Layer 4 of a small transformer language model trained on English Wikipedia (12 layers, counted from 0, width 64).
A neuron adds its activation times its output weights to the MLP's output. To switch it off is to set its activation to zero at one token and run the rest of the model.

Output weights of the MLP neurons that the questions are about. A number n stands for (n - 128) times 0.0066.
n9: 182, 179, 106, 110, 90, 62, 27, 99, 121, 172, 139, 121, 69, 52, 233, 109, 138, 96, 179, 110, 95, 65, 167, 181, 108, 192, 127, 92, 159, 154, 131, 204, 201, 151, 117, 220, 148, 93, 127, 134, 71, 68, 151, 113, 127, 96, 108, 146, 89, 127, 80, 143, 95, 165, 166, 90, 126, 108, 84, 18, 242, 93, 126, 188
n29: 105, 85, 155, 149, 102, 186, 123, 135, 169, 126, 111, 160, 166, 204, 176, 163, 166, 118, 127, 101, 167, 101, 200, 173, 127, 157, 105, 125, 165, 160, 149, 92, 76, 154, 103, 78, 156, 165, 172, 162, 127, 112, 177, 108, 42, 152, 119, 153, 119, 165, 153, 110, 94, 139, 132, 79, 125, 75, 64, 119, 101, 75, 116, 127
n36: 149, 130, 158, 138, 134, 129, 124, 124, 144, 123, 125, 162, 132, 107, 134, 73, 124, 161, 154, 113, 142, 93, 146, 152, 107, 80, 204, 168, 91, 115, 158, 123, 105, 140, 105, 133, 138, 105, 121, 149, 123, 108, 120, 170, 108, 67, 162, 109, 176, 170, 90, 143, 112, 144, 105, 114, 149, 101, 96, 163, 99, 119, 138, 121
n50: 129, 116, 97, 107, 218, 112, 109, 77, 119, 111, 108, 195, 94, 162, 54, 177, 110, 53, 71, 140, 88, 160, 74, 87, 217, 148, 142, 91, 93, 183, 88, 159, 173, 142, 126, 77, 150, 109, 112, 56, 106, 159, 168, 121, 109, 104, 162, 101, 123, 103, 179, 94, 113, 139, 117, 115, 146, 158, 177, 106, 58, 215, 142, 76
n67: 142, 81, 117, 106, 156, 131, 156, 97, 111, 121, 115, 133, 142, 158, 140, 103, 128, 163, 147, 158, 128, 130, 161, 155, 132, 136, 156, 111, 87, 99, 143, 153, 104, 117, 116, 121, 130, 107, 163, 150, 139, 87, 137, 77, 146, 157, 109, 87, 110, 130, 118, 107, 106, 127, 154, 107, 163, 119, 125, 162, 112, 122, 117, 107
n79: 162, 79, 127, 109, 149, 114, 181, 139, 104, 123, 131, 99, 151, 121, 128, 152, 118, 163, 125, 138, 103, 132, 126, 100, 107, 138, 132, 127, 126, 102, 168, 108, 140, 152, 139, 113, 136, 149, 110, 108, 116, 122, 112, 122, 91, 146, 159, 124, 99, 125, 166, 90, 123, 118, 136, 124, 110, 111, 140, 156, 111, 137, 120, 117
n88: 134, 98, 152, 134, 90, 150, 130, 98, 112, 147, 109, 146, 117, 123, 140, 168, 126, 155, 140, 131, 134, 138, 130, 149, 110, 156, 157, 127, 153, 130, 152, 120, 67, 136, 170, 154, 130, 141, 121, 113, 129, 129, 166, 82, 167, 127, 126, 154, 148, 149, 123, 97, 136, 89, 158, 103, 141, 82, 91, 113, 107, 127, 116, 136
n102: 165, 122, 115, 160, 109, 143, 86, 142, 163, 134, 133, 143, 134, 155, 141, 96, 143, 128, 112, 153, 125, 96, 92, 128, 128, 124, 138, 109, 106, 130, 140, 145, 176, 118, 130, 131, 168, 147, 116, 140, 109, 120, 121, 114, 85, 121, 107, 141, 121, 108, 138, 127, 110, 140, 116, 100, 130, 104, 145, 99, 145, 109, 132, 168
n103: 121, 117, 106, 117, 148, 98, 145, 105, 137, 116, 105, 152, 125, 128, 133, 143, 136, 129, 101, 134, 121, 129, 111, 131, 152, 142, 136, 122, 114, 95, 155, 119, 101, 116, 130, 90, 165, 171, 111, 107, 106, 156, 126, 154, 144, 108, 164, 150, 144, 143, 152, 134, 123, 117, 129, 112, 175, 149, 134, 105, 129, 130, 101, 131
n105: 118, 144, 134, 101, 103, 132, 115, 150, 145, 127, 120, 161, 102, 139, 96, 136, 169, 126, 144, 102, 122, 105, 115, 115, 112, 131, 106, 112, 138, 89, 113, 139, 130, 118, 157, 160, 136, 111, 149, 140, 130, 134, 138, 103, 156, 147, 116, 123, 113, 153, 157, 138, 110, 142, 110, 104, 123, 136, 83, 121, 150, 123, 142, 125
n124: 151, 128, 135, 132, 130, 104, 98, 91, 106, 123, 141, 114, 154, 137, 132, 159, 103, 97, 117, 119, 141, 84, 155, 141, 138, 134, 145, 133, 121, 124, 162, 140, 161, 129, 134, 149, 123, 126, 101, 124, 124, 94, 121, 122, 142, 126, 139, 141, 145, 166, 110, 130, 151, 129, 132, 124, 110, 92, 135, 144, 147, 107, 99, 120
n161: 133, 148, 127, 134, 110, 168, 104, 131, 136, 118, 123, 153, 157, 122, 119, 122, 148, 116, 179, 132, 154, 135, 136, 136, 124, 100, 91, 142, 124, 121, 131, 106, 81, 143, 95, 103, 140, 121, 132, 163, 140, 142, 133, 153, 120, 134, 118, 113, 111, 135, 144, 161, 120, 101, 136, 98, 122, 111, 132, 152, 157, 133, 121, 144
n169: 150, 112, 102, 115, 138, 162, 149, 154, 151, 91, 178, 133, 112, 105, 135, 118, 104, 138, 110, 62, 124, 165, 121, 116, 85, 142, 117, 127, 145, 155, 187, 171, 143, 193, 104, 98, 136, 127, 82, 103, 142, 86, 133, 166, 75, 155, 82, 169, 108, 140, 104, 92, 132, 114, 75, 147, 157, 103, 144, 138, 96, 132, 186, 103
n182: 137, 126, 157, 105, 101, 117, 144, 125, 215, 132, 124, 108, 148, 135, 144, 120, 106, 146, 132, 141, 100, 148, 113, 158, 87, 122, 139, 134, 118, 116, 91, 91, 115, 181, 131, 108, 142, 137, 125, 194, 98, 138, 133, 118, 146, 147, 131, 121, 120, 139, 110, 139, 105, 103, 103, 118, 97, 170, 104, 128, 147, 184, 116, 131
n183: 136, 113, 175, 120, 118, 167, 112, 93, 75, 146, 194, 157, 117, 62, 65, 105, 61, 134, 115, 175, 179, 141, 171, 132, 143, 76, 103, 180, 171, 74, 167, 93, 115, 172, 115, 120, 172, 137, 150, 48, 100, 83, 119, 138, 109, 139, 118, 130, 121, 162, 140, 104, 128, 249, 121, 101, 131, 88, 118, 106, 120, 116, 139, 128
n189: 118, 152, 132, 94, 113, 106, 123, 138, 116, 113, 153, 125, 168, 112, 117, 141, 120, 102, 93, 130, 135, 124, 129, 94, 115, 122, 114, 134, 137, 114, 141, 141, 143, 131, 148, 144, 82, 132, 135, 133, 89, 133, 88, 147, 114, 135, 151, 142, 142, 149, 136, 151, 120, 129, 121, 126, 120, 149, 94, 129, 129, 118, 124, 136

Each question names a token from some text and the token that comes next. It shows the activations a of the neurons there, in the order above. A number n stands for (n - 128) times 0.027.

Then comes g, the gradient of the next token's log-probability with respect to the MLP's output, scaled to length 1. A neuron's effect is roughly proportional to its activation times (output weights . g). A number n stands for (n - 128) times 0.0041.

" develop", then " the"
a: 128, 177, 128, 128, 128, 139, 128, 128, 128, 128, 128, 128, 128, 143, 128, 128
g: 104, 126, 87, 137, 128, 186, 141, 131, 124, 172, 162, 79, 161, 126, 171, 116, 130, 59, 108, 152, 85, 157, 139, 144, 114, 101, 111, 114, 97, 79, 151, 91, 150, 110, 132, 76, 163, 99, 151, 137, 150, 150, 142, 208, 114, 105, 99, 139, 108, 129, 141, 148, 81, 127, 94, 167, 153, 77, 161, 115, 157, 111, 179, 137
Which neuron, switched off, lowers the next token's probability most? n29

"an", then " b"
a: 128, 128, 188, 128, 128, 147, 190, 128, 128, 179, 128, 128, 128, 131, 128, 128
g: 93, 174, 108, 130, 129, 172, 169, 103, 188, 84, 107, 141, 170, 128, 119, 120, 123, 128, 110, 97, 169, 126, 126, 99, 101, 131, 208, 158, 80, 178, 105, 139, 122, 168, 130, 119, 109, 139, 173, 101, 124, 132, 90, 70, 86, 132, 155, 140, 103, 124, 115, 181, 157, 68, 159, 86, 104, 152, 126, 138, 113, 147, 122, 97
Which neuron, switched off, lowers the next token's probability most? n36

" –", then " 17"
a: 128, 128, 128, 128, 128, 136, 128, 128, 143, 152, 144, 128, 128, 128, 172, 128
g: 158, 123, 147, 129, 54, 104, 131, 120, 101, 173, 149, 101, 108, 104, 151, 123, 136, 110, 177, 110, 81, 119, 96, 126, 161, 124, 108, 136, 157, 122, 170, 106, 109, 94, 142, 96, 183, 114, 90, 106, 130, 140, 141, 166, 144, 118, 102, 138, 130, 112, 117, 131, 150, 153, 173, 152, 106, 116, 85, 114, 116, 82, 232, 198
Which neuron, switched off, lowers the next token's probability most? n183

" offering", then " us"
a: 128, 170, 128, 128, 128, 178, 128, 128, 128, 128, 128, 128, 128, 128, 128, 128
g: 135, 99, 142, 144, 170, 145, 137, 141, 124, 109, 150, 105, 137, 97, 145, 122, 172, 119, 107, 83, 113, 93, 91, 166, 115, 148, 52, 113, 111, 152, 151, 124, 150, 121, 152, 60, 165, 182, 135, 162, 110, 138, 101, 175, 144, 154, 152, 155, 128, 157, 98, 121, 38, 176, 143, 148, 128, 85, 95, 107, 134, 76, 147, 141
Which two neurons, each switched off alone, lower its probability most, in order? n29, n79

"pl", then "istan"
a: 128, 128, 128, 128, 171, 128, 179, 128, 128, 155, 135, 128, 128, 128, 128, 174
g: 117, 114, 98, 107, 92, 142, 133, 101, 201, 116, 174, 175, 114, 91, 123, 160, 95, 140, 127, 124, 154, 136, 131, 175, 88, 110, 150, 126, 132, 151, 163, 119, 152, 122, 134, 125, 126, 155, 132, 109, 175, 158, 126, 76, 129, 164, 108, 113, 99, 99, 94, 159, 89, 81, 237, 105, 74, 100, 119, 144, 133, 141, 97, 135
Which neuron, switched off, raises the next token's probability most? n189

"f", then "il"
a: 128, 128, 191, 128, 179, 128, 213, 128, 128, 173, 128, 128, 128, 184, 128, 128
g: 171, 167, 96, 114, 190, 145, 169, 105, 119, 143, 169, 86, 91, 127, 135, 130, 160, 113, 177, 120, 103, 150, 97, 191, 111, 103, 107, 113, 81, 97, 102, 163, 177, 112, 77, 108, 90, 115, 153, 103, 108, 129, 127, 60, 91, 102, 114, 170, 137, 180, 149, 121, 123, 136, 136, 130, 133, 128, 88, 172, 172, 145, 124, 135
Which two neurons, each switched off alone, lower its probability most, in order? n67, n105

" (", then "Dutch"
a: 128, 128, 128, 128, 128, 128, 128, 128, 128, 183, 128, 128, 128, 128, 128, 152
g: 113, 158, 154, 146, 129, 173, 144, 101, 178, 154, 134, 89, 150, 113, 148, 164, 177, 95, 73, 116, 102, 152, 94, 103, 180, 161, 125, 114, 131, 67, 146, 133, 149, 130, 181, 120, 111, 134, 153, 91, 100, 181, 175, 107, 124, 163, 152, 102, 111, 124, 94, 105, 102, 113, 71, 185, 103, 91, 122, 100, 123, 163, 92, 106
Which two neurons, each switched off alone, lower its probability most, in order? n105, n189

" used", then " by"
a: 191, 166, 128, 128, 128, 194, 170, 128, 128, 128, 128, 128, 128, 128, 128, 128
g: 142, 191, 126, 106, 136, 136, 126, 127, 129, 108, 92, 149, 163, 103, 138, 95, 136, 138, 116, 85, 90, 106, 185, 132, 126, 129, 160, 133, 119, 146, 55, 132, 81, 125, 78, 97, 118, 96, 146, 134, 123, 163, 138, 131, 111, 117, 153, 182, 119, 126, 96, 110, 115, 152, 171, 115, 82, 196, 142, 141, 175, 87, 104, 212
Which neuron, switched off, lowers the next token's probability most? n9

",", then " M"
a: 128, 128, 128, 128, 128, 128, 128, 128, 177, 134, 213, 128, 128, 135, 128, 128
g: 188, 130, 125, 100, 169, 167, 122, 117, 151, 127, 95, 109, 156, 160, 125, 93, 108, 141, 106, 64, 132, 108, 47, 160, 110, 121, 148, 96, 115, 152, 84, 144, 100, 126, 179, 93, 92, 169, 161, 155, 152, 185, 113, 170, 167, 115, 127, 92, 125, 87, 122, 102, 163, 142, 110, 190, 97, 129, 107, 137, 108, 148, 125, 136
Which neuron, switched off, raises the next token's probability most? n124

"op", then "ed"
a: 128, 161, 128, 128, 128, 128, 215, 128, 128, 185, 128, 147, 128, 128, 128, 128
g: 131, 119, 200, 90, 94, 105, 166, 152, 109, 101, 179, 110, 136, 96, 109, 147, 141, 171, 101, 143, 143, 108, 130, 160, 182, 120, 71, 168, 117, 132, 117, 141, 114, 117, 153, 132, 130, 140, 132, 173, 158, 103, 140, 96, 112, 106, 96, 138, 132, 172, 126, 48, 105, 96, 74, 114, 220, 103, 129, 138, 119, 143, 134, 111
Which two neurons, each switched off alone, lower its probability most, in order? n88, n29

" –", then " Bre"
a: 128, 128, 128, 128, 128, 130, 140, 129, 128, 132, 128, 128, 164, 128, 128, 144
g: 108, 107, 109, 165, 153, 137, 103, 149, 162, 108, 173, 78, 136, 54, 137, 109, 168, 96, 150, 113, 125, 145, 138, 163, 96, 76, 176, 116, 163, 98, 156, 171, 114, 72, 128, 172, 152, 124, 120, 114, 160, 140, 141, 145, 113, 119, 108, 132, 149, 81, 145, 154, 112, 168, 78, 136, 174, 46, 137, 114, 152, 110, 140, 104
Which neuron, switched off, lowers the next token's probability most? n169

"\n", then "\n"
a: 128, 128, 128, 128, 128, 128, 128, 128, 172, 139, 165, 128, 159, 128, 128, 128
g: 114, 188, 132, 125, 90, 91, 177, 193, 141, 105, 182, 192, 130, 104, 124, 119, 110, 79, 103, 150, 114, 120, 96, 179, 151, 160, 89, 100, 166, 125, 122, 175, 172, 87, 144, 103, 130, 103, 154, 108, 137, 68, 157, 106, 143, 113, 96, 120, 75, 152, 168, 108, 113, 133, 138, 144, 115, 114, 113, 100, 113, 122, 125, 172
Which neuron, switched off, raises the next token's probability most? n103

".", then " A"
a: 128, 128, 128, 128, 128, 169, 152, 128, 128, 130, 128, 128, 128, 128, 128, 142
g: 112, 120, 133, 134, 110, 154, 147, 150, 165, 60, 86, 105, 123, 138, 129, 205, 141, 135, 119, 95, 195, 108, 163, 127, 140, 103, 68, 127, 122, 126, 93, 105, 104, 171, 155, 141, 157, 205, 131, 135, 129, 123, 117, 125, 118, 145, 208, 64, 112, 98, 106, 115, 120, 125, 153, 93, 79, 117, 158, 116, 145, 151, 123, 115
Which neuron, switched off, lowers the next token's probability most? n79

"ew", then "er"
a: 128, 128, 131, 128, 184, 128, 128, 128, 128, 136, 179, 149, 128, 128, 128, 138
g: 107, 128, 95, 103, 127, 156, 140, 93, 89, 109, 186, 86, 182, 103, 166, 108, 175, 108, 163, 163, 146, 178, 150, 161, 150, 127, 128, 126, 90, 126, 96, 138, 91, 136, 117, 111, 115, 134, 134, 166, 136, 65, 104, 141, 96, 86, 99, 116, 143, 131, 138, 109, 98, 181, 72, 100, 148, 126, 173, 201, 170, 128, 116, 108
Which two neurons, each switched off alone, lower its probability most, in order? n67, n161

" nut", then "rient"
a: 128, 128, 128, 128, 141, 128, 145, 128, 128, 128, 128, 128, 128, 128, 128, 128
g: 118, 161, 142, 78, 134, 112, 140, 149, 130, 87, 118, 122, 112, 115, 113, 156, 111, 195, 98, 146, 197, 120, 110, 140, 129, 139, 182, 129, 129, 100, 112, 154, 161, 128, 103, 177, 148, 90, 99, 201, 124, 124, 190, 87, 111, 88, 177, 108, 97, 87, 39, 154, 131, 127, 131, 93, 120, 135, 142, 129, 121, 141, 128, 122
Which neuron, switched off, lowers the next token's probability most? n67

" in", then " Dh"
a: 128, 128, 128, 128, 128, 128, 134, 128, 128, 173, 128, 128, 128, 194, 128, 128
g: 129, 148, 89, 132, 116, 131, 123, 172, 166, 71, 106, 101, 105, 113, 161, 108, 199, 126, 110, 111, 141, 128, 112, 154, 115, 79, 126, 106, 137, 113, 80, 139, 112, 142, 127, 105, 90, 132, 138, 150, 127, 171, 149, 122, 112, 117, 124, 140, 161, 111, 60, 201, 134, 170, 205, 107, 81, 153, 116, 130, 134, 119, 102, 203
Which neuron, switched off, lowers the next token's probability most? n182

"-", then " Many"
a: 128, 128, 130, 128, 128, 128, 137, 128, 128, 175, 128, 128, 128, 128, 128, 128
g: 126, 200, 122, 102, 155, 168, 158, 117, 172, 116, 110, 91, 114, 156, 161, 131, 129, 98, 121, 134, 105, 89, 88, 151, 153, 94, 118, 100, 156, 134, 147, 154, 204, 93, 99, 90, 127, 135, 168, 171, 105, 148, 143, 156, 147, 87, 161, 97, 91, 172, 117, 167, 141, 120, 112, 156, 103, 63, 129, 102, 120, 113, 118, 65
Which neuron, switched off, raises the next token's probability most? n88

"ies", then "."
a: 128, 128, 128, 128, 128, 128, 128, 128, 155, 139, 157, 163, 128, 128, 128, 139
g: 183, 132, 112, 121, 85, 70, 131, 144, 210, 99, 129, 97, 142, 128, 96, 92, 114, 110, 107, 150, 128, 68, 128, 99, 146, 219, 163, 112, 126, 123, 117, 147, 169, 161, 124, 177, 132, 146, 116, 137, 104, 132, 121, 149, 131, 90, 165, 149, 148, 127, 171, 145, 107, 85, 82, 123, 138, 93, 143, 68, 116, 154, 130, 131
Which neuron, switched off, raises the next token's probability most? n161

"ues", then ".."
a: 128, 128, 128, 128, 128, 128, 148, 128, 129, 145, 146, 132, 128, 128, 128, 197
g: 162, 154, 127, 92, 99, 110, 137, 134, 159, 98, 93, 133, 125, 105, 179, 66, 146, 117, 126, 195, 140, 104, 114, 116, 180, 152, 73, 151, 172, 110, 158, 151, 147, 105, 86, 171, 154, 133, 149, 108, 127, 103, 89, 94, 187, 107, 166, 117, 119, 172, 130, 147, 149, 110, 118, 135, 56, 92, 102, 118, 110, 143, 98, 169
Which neuron, switched off, lowers the next token's probability most? n189

" 16", then "th"
a: 128, 128, 128, 128, 128, 128, 140, 145, 128, 128, 128, 128, 128, 128, 128, 147
g: 166, 116, 136, 98, 218, 116, 135, 132, 103, 114, 88, 90, 143, 144, 131, 112, 126, 138, 84, 118, 205, 169, 79, 158, 180, 80, 150, 118, 148, 82, 95, 111, 127, 138, 124, 99, 89, 148, 151, 136, 163, 135, 128, 113, 133, 140, 144, 104, 132, 125, 126, 138, 65, 116, 106, 167, 188, 130, 136, 168, 153, 85, 119, 88
Which neuron, switched off, raises the next token's probability most? n102

"ents", then " contained"
a: 128, 128, 128, 128, 128, 137, 184, 128, 128, 148, 128, 128, 128, 128, 128, 135
g: 150, 130, 72, 112, 127, 199, 146, 137, 104, 130, 146, 173, 63, 112, 126, 180, 148, 132, 106, 117, 110, 172, 155, 78, 84, 63, 92, 148, 98, 186, 125, 101, 83, 141, 125, 144, 157, 120, 160, 151, 149, 94, 99, 138, 126, 162, 171, 123, 127, 154, 144, 143, 137, 107, 110, 99, 107, 123, 108, 72, 137, 141, 177, 148
Which neuron, switched off, lowers the next token's probability most? n88

" one", then " of"
a: 128, 131, 128, 128, 128, 149, 145, 128, 128, 131, 128, 128, 128, 155, 128, 128
g: 146, 159, 133, 141, 188, 81, 90, 172, 73, 169, 89, 137, 159, 103, 153, 112, 110, 125, 134, 142, 130, 139, 143, 150, 136, 115, 135, 131, 188, 99, 138, 128, 140, 135, 141, 96, 161, 115, 137, 95, 98, 96, 96, 89, 102, 116, 45, 191, 74, 108, 138, 132, 116, 108, 119, 173, 144, 154, 161, 144, 136, 70, 140, 173
Which neuron, switched off, raises the next token's probability most? n182

"ior", then " city"
a: 128, 128, 128, 128, 136, 162, 190, 128, 128, 146, 151, 176, 128, 128, 128, 128
g: 91, 99, 110, 129, 110, 155, 163, 135, 150, 163, 94, 124, 133, 94, 119, 109, 121, 112, 118, 125, 136, 112, 138, 133, 116, 129, 168, 89, 48, 151, 129, 100, 171, 181, 160, 142, 114, 113, 138, 151, 93, 216, 163, 54, 103, 121, 157, 117, 151, 147, 127, 159, 84, 89, 158, 89, 112, 113, 173, 103, 136, 120, 170, 163
Which neuron, switched off, lowers the next token's probability most? n88

"ans", then "en"
a: 128, 128, 128, 128, 128, 128, 128, 128, 131, 141, 182, 128, 128, 140, 128, 128
g: 151, 98, 162, 133, 108, 147, 138, 102, 106, 55, 145, 71, 202, 107, 135, 149, 124, 163, 176, 126, 153, 105, 128, 168, 181, 68, 119, 139, 122, 105, 120, 115, 93, 128, 151, 119, 142, 168, 147, 90, 93, 83, 137, 129, 113, 123, 120, 147, 173, 147, 182, 99, 124, 129, 90, 132, 160, 113, 120, 72, 174, 160, 121, 93
Which neuron, switched off, lowers the next token's probability most? n124

" and", then " water"
a: 128, 128, 128, 178, 128, 128, 180, 154, 128, 128, 128, 128, 144, 135, 128, 128
g: 108, 122, 132, 129, 144, 165, 118, 82, 135, 62, 78, 99, 139, 140, 130, 153, 156, 138, 61, 98, 150, 92, 125, 108, 123, 83, 172, 140, 70, 153, 125, 152, 116, 122, 150, 83, 69, 166, 111, 124, 121, 150, 113, 114, 135, 121, 136, 167, 128, 135, 165, 120, 163, 94, 172, 192, 81, 190, 167, 131, 145, 159, 129, 140
Which neuron, switched off, lowers the next token's probability most? n50

"a", then ","
a: 128, 128, 128, 128, 128, 128, 128, 128, 131, 195, 204, 178, 128, 128, 128, 169
g: 147, 150, 120, 155, 150, 85, 101, 120, 133, 99, 94, 109, 156, 84, 163, 131, 102, 105, 135, 153, 84, 80, 147, 149, 118, 149, 176, 140, 173, 108, 163, 149, 122, 194, 128, 210, 77, 109, 129, 146, 100, 101, 118, 173, 118, 83, 142, 145, 107, 102, 142, 145, 109, 154, 142, 116, 164, 132, 99, 43, 131, 154, 111, 115
Which neuron, switched off, lowers the next token's probability most? n124

"\n", then "-"
a: 128, 128, 128, 128, 128, 134, 133, 157, 155, 171, 128, 128, 163, 128, 128, 147
g: 127, 99, 133, 133, 162, 116, 92, 128, 101, 97, 87, 117, 149, 136, 106, 114, 116, 162, 115, 138, 129, 97, 185, 91, 128, 116, 185, 160, 123, 121, 117, 124, 21, 185, 128, 124, 114, 123, 145, 163, 137, 136, 140, 164, 150, 157, 80, 178, 167, 112, 67, 138, 113, 151, 114, 120, 93, 188, 106, 118, 164, 136, 160, 97
Which neuron, switched off, raises the next token's probability most? n102

"\"", then " ("
a: 128, 128, 128, 128, 128, 128, 136, 128, 157, 128, 128, 128, 128, 128, 128, 128
g: 91, 87, 134, 122, 139, 108, 126, 130, 150, 136, 154, 139, 143, 101, 168, 127, 169, 97, 141, 127, 130, 181, 65, 121, 101, 89, 122, 158, 115, 168, 139, 135, 136, 117, 129, 129, 68, 100, 129, 123, 97, 132, 122, 175, 156, 121, 179, 119, 88, 72, 117, 127, 170, 130, 65, 159, 94, 121, 145, 181, 73, 170, 139, 198
Which neuron, switched off, raises the next token's probability most? n103

",", then " Jesse"
a: 128, 128, 128, 155, 128, 128, 128, 128, 145, 129, 163, 128, 128, 136, 128, 128
g: 140, 131, 162, 132, 180, 116, 109, 129, 124, 94, 166, 146, 139, 89, 151, 123, 117, 138, 134, 163, 99, 123, 133, 94, 114, 95, 137, 129, 170, 78, 145, 191, 77, 137, 153, 114, 183, 121, 166, 163, 99, 40, 127, 147, 155, 116, 92, 168, 93, 125, 138, 151, 104, 120, 90, 132, 165, 50, 152, 161, 129, 123, 91, 119
Which neuron, switched off, lowers the next token's probability most? n124

" from", then " an"
a: 128, 128, 128, 128, 128, 155, 155, 128, 128, 173, 128, 128, 132, 128, 128, 156
g: 83, 132, 159, 119, 112, 132, 157, 73, 173, 176, 112, 137, 151, 147, 151, 140, 138, 73, 132, 128, 95, 149, 118, 123, 69, 149, 110, 141, 95, 113, 121, 144, 144, 124, 114, 152, 126, 120, 97, 122, 218, 116, 156, 88, 110, 109, 188, 148, 94, 155, 148, 104, 123, 167, 91, 127, 144, 68, 163, 115, 58, 144, 134, 170
Which neuron, switched off, raises the next token's probability most? n189

"The", then " accompanying"
a: 128, 128, 128, 128, 128, 128, 128, 128, 128, 166, 128, 128, 128, 201, 128, 128
g: 113, 146, 167, 100, 147, 184, 133, 140, 148, 152, 111, 144, 155, 133, 83, 158, 143, 160, 120, 124, 132, 120, 178, 117, 48, 117, 70, 138, 128, 78, 141, 142, 180, 146, 173, 173, 152, 169, 162, 89, 121, 106, 134, 111, 140, 74, 115, 141, 122, 116, 136, 131, 89, 142, 89, 98, 117, 143, 90, 88, 49, 139, 134, 153
Which two neurons, each switched off alone, lower its probability most, in order? n105, n182

"also", then " known"
a: 128, 128, 159, 128, 128, 131, 139, 128, 128, 137, 128, 128, 128, 235, 128, 128
g: 126, 110, 118, 74, 133, 94, 93, 119, 120, 152, 111, 95, 110, 134, 145, 172, 89, 220, 148, 134, 145, 123, 99, 109, 160, 151, 164, 160, 154, 95, 103, 130, 83, 121, 114, 170, 147, 182, 120, 157, 150, 145, 159, 33, 131, 142, 147, 132, 162, 145, 99, 89, 153, 109, 109, 111, 140, 150, 112, 125, 99, 164, 125, 77
Which neuron, switched off, lowers the next token's probability most? n182

" Fr", then "ith"
a: 128, 128, 128, 128, 177, 128, 128, 128, 197, 158, 149, 128, 128, 148, 128, 128
g: 100, 142, 76, 93, 171, 149, 77, 197, 157, 148, 104, 150, 144, 135, 153, 116, 138, 110, 121, 156, 137, 99, 96, 130, 158, 99, 148, 99, 120, 110, 63, 125, 117, 157, 115, 132, 92, 188, 240, 155, 168, 129, 161, 138, 100, 117, 113, 128, 130, 123, 87, 128, 139, 106, 143, 143, 89, 144, 128, 121, 139, 90, 113, 95
Which neuron, switched off, raises the next token's probability most? n103

"yan", then " T"
a: 128, 128, 139, 128, 128, 128, 128, 128, 128, 178, 155, 176, 128, 128, 128, 128
g: 114, 136, 140, 156, 181, 140, 139, 186, 92, 125, 152, 174, 150, 123, 121, 118, 135, 127, 121, 124, 125, 139, 148, 152, 144, 76, 144, 83, 147, 105, 91, 69, 102, 125, 149, 58, 188, 92, 143, 165, 124, 134, 94, 179, 109, 160, 106, 151, 95, 123, 108, 95, 131, 67, 151, 121, 103, 80, 169, 159, 147, 148, 82, 156
Which neuron, switched off, raises the next token's probability most? n105

" 24", then " |"
a: 128, 128, 128, 128, 128, 128, 128, 144, 136, 168, 128, 137, 128, 128, 128, 128
g: 152, 181, 107, 170, 127, 123, 105, 146, 162, 136, 186, 152, 89, 115, 111, 105, 139, 133, 85, 194, 114, 165, 100, 162, 126, 56, 162, 143, 146, 140, 112, 167, 109, 128, 148, 94, 131, 68, 126, 149, 124, 68, 143, 58, 79, 109, 110, 155, 161, 127, 144, 116, 117, 110, 169, 128, 129, 140, 148, 123, 164, 87, 116, 102
Which neuron, switched off, lowers the next token's probability most? n102

" In", then "ayat"
a: 128, 128, 128, 128, 128, 128, 128, 128, 176, 205, 144, 128, 128, 128, 128, 128
g: 133, 139, 134, 123, 150, 86, 150, 119, 169, 179, 102, 120, 94, 123, 131, 126, 132, 182, 95, 127, 187, 164, 54, 153, 139, 176, 65, 130, 117, 154, 184, 143, 138, 121, 99, 146, 106, 121, 139, 83, 155, 137, 122, 78, 116, 124, 106, 108, 121, 144, 119, 100, 141, 72, 183, 121, 129, 92, 132, 172, 90, 137, 85, 173
Which neuron, switched off, raises the next token's probability most? n105

" position", then " at"
a: 128, 128, 128, 128, 128, 144, 183, 128, 128, 128, 128, 128, 128, 128, 128, 132
g: 161, 103, 142, 114, 87, 137, 130, 99, 121, 98, 94, 106, 126, 159, 146, 128, 131, 158, 142, 141, 185, 145, 206, 99, 136, 89, 126, 160, 135, 115, 122, 122, 75, 116, 122, 186, 101, 78, 185, 112, 107, 171, 130, 103, 134, 159, 89, 102, 188, 116, 111, 167, 167, 135, 142, 90, 109, 129, 71, 163, 114, 114, 85, 160
Which neuron, switched off, lowers the next token's probability most? n88

"ad", then "vant"
a: 128, 128, 153, 128, 174, 128, 150, 128, 128, 187, 135, 128, 128, 136, 128, 212
g: 157, 70, 163, 85, 56, 144, 110, 148, 136, 133, 163, 145, 112, 156, 94, 143, 162, 139, 101, 111, 89, 131, 168, 125, 69, 155, 160, 131, 87, 94, 166, 110, 130, 79, 144, 136, 162, 144, 153, 132, 125, 163, 156, 120, 145, 120, 161, 93, 87, 145, 77, 122, 126, 163, 128, 133, 176, 97, 98, 128, 130, 197, 129, 79
Which neuron, switched off, raises the next token's probability most? n189

" Khan", then " also"
a: 128, 128, 128, 128, 128, 128, 128, 128, 128, 164, 137, 165, 128, 137, 128, 128
g: 87, 143, 87, 105, 113, 158, 100, 85, 111, 164, 155, 156, 144, 94, 158, 198, 85, 121, 208, 113, 115, 145, 135, 112, 70, 149, 81, 106, 120, 137, 127, 84, 198, 128, 141, 172, 137, 127, 142, 163, 173, 101, 160, 109, 88, 101, 124, 130, 96, 112, 153, 138, 118, 143, 126, 100, 148, 78, 125, 107, 143, 159, 128, 158
Which neuron, switched off, lowers the next token's probability most? n161

" CE", then ")."
a: 128, 128, 128, 128, 128, 128, 128, 128, 148, 170, 128, 134, 128, 128, 128, 128
g: 160, 158, 100, 120, 158, 102, 134, 137, 162, 147, 126, 135, 117, 144, 70, 111, 139, 132, 98, 134, 89, 93, 124, 149, 150, 179, 141, 51, 125, 98, 123, 213, 137, 128, 82, 139, 139, 148, 141, 150, 59, 137, 107, 124, 107, 83, 138, 161, 168, 154, 174, 166, 112, 113, 120, 96, 151, 105, 135, 71, 117, 148, 93, 169
Which neuron, switched off, lowers the next token's probability most? n103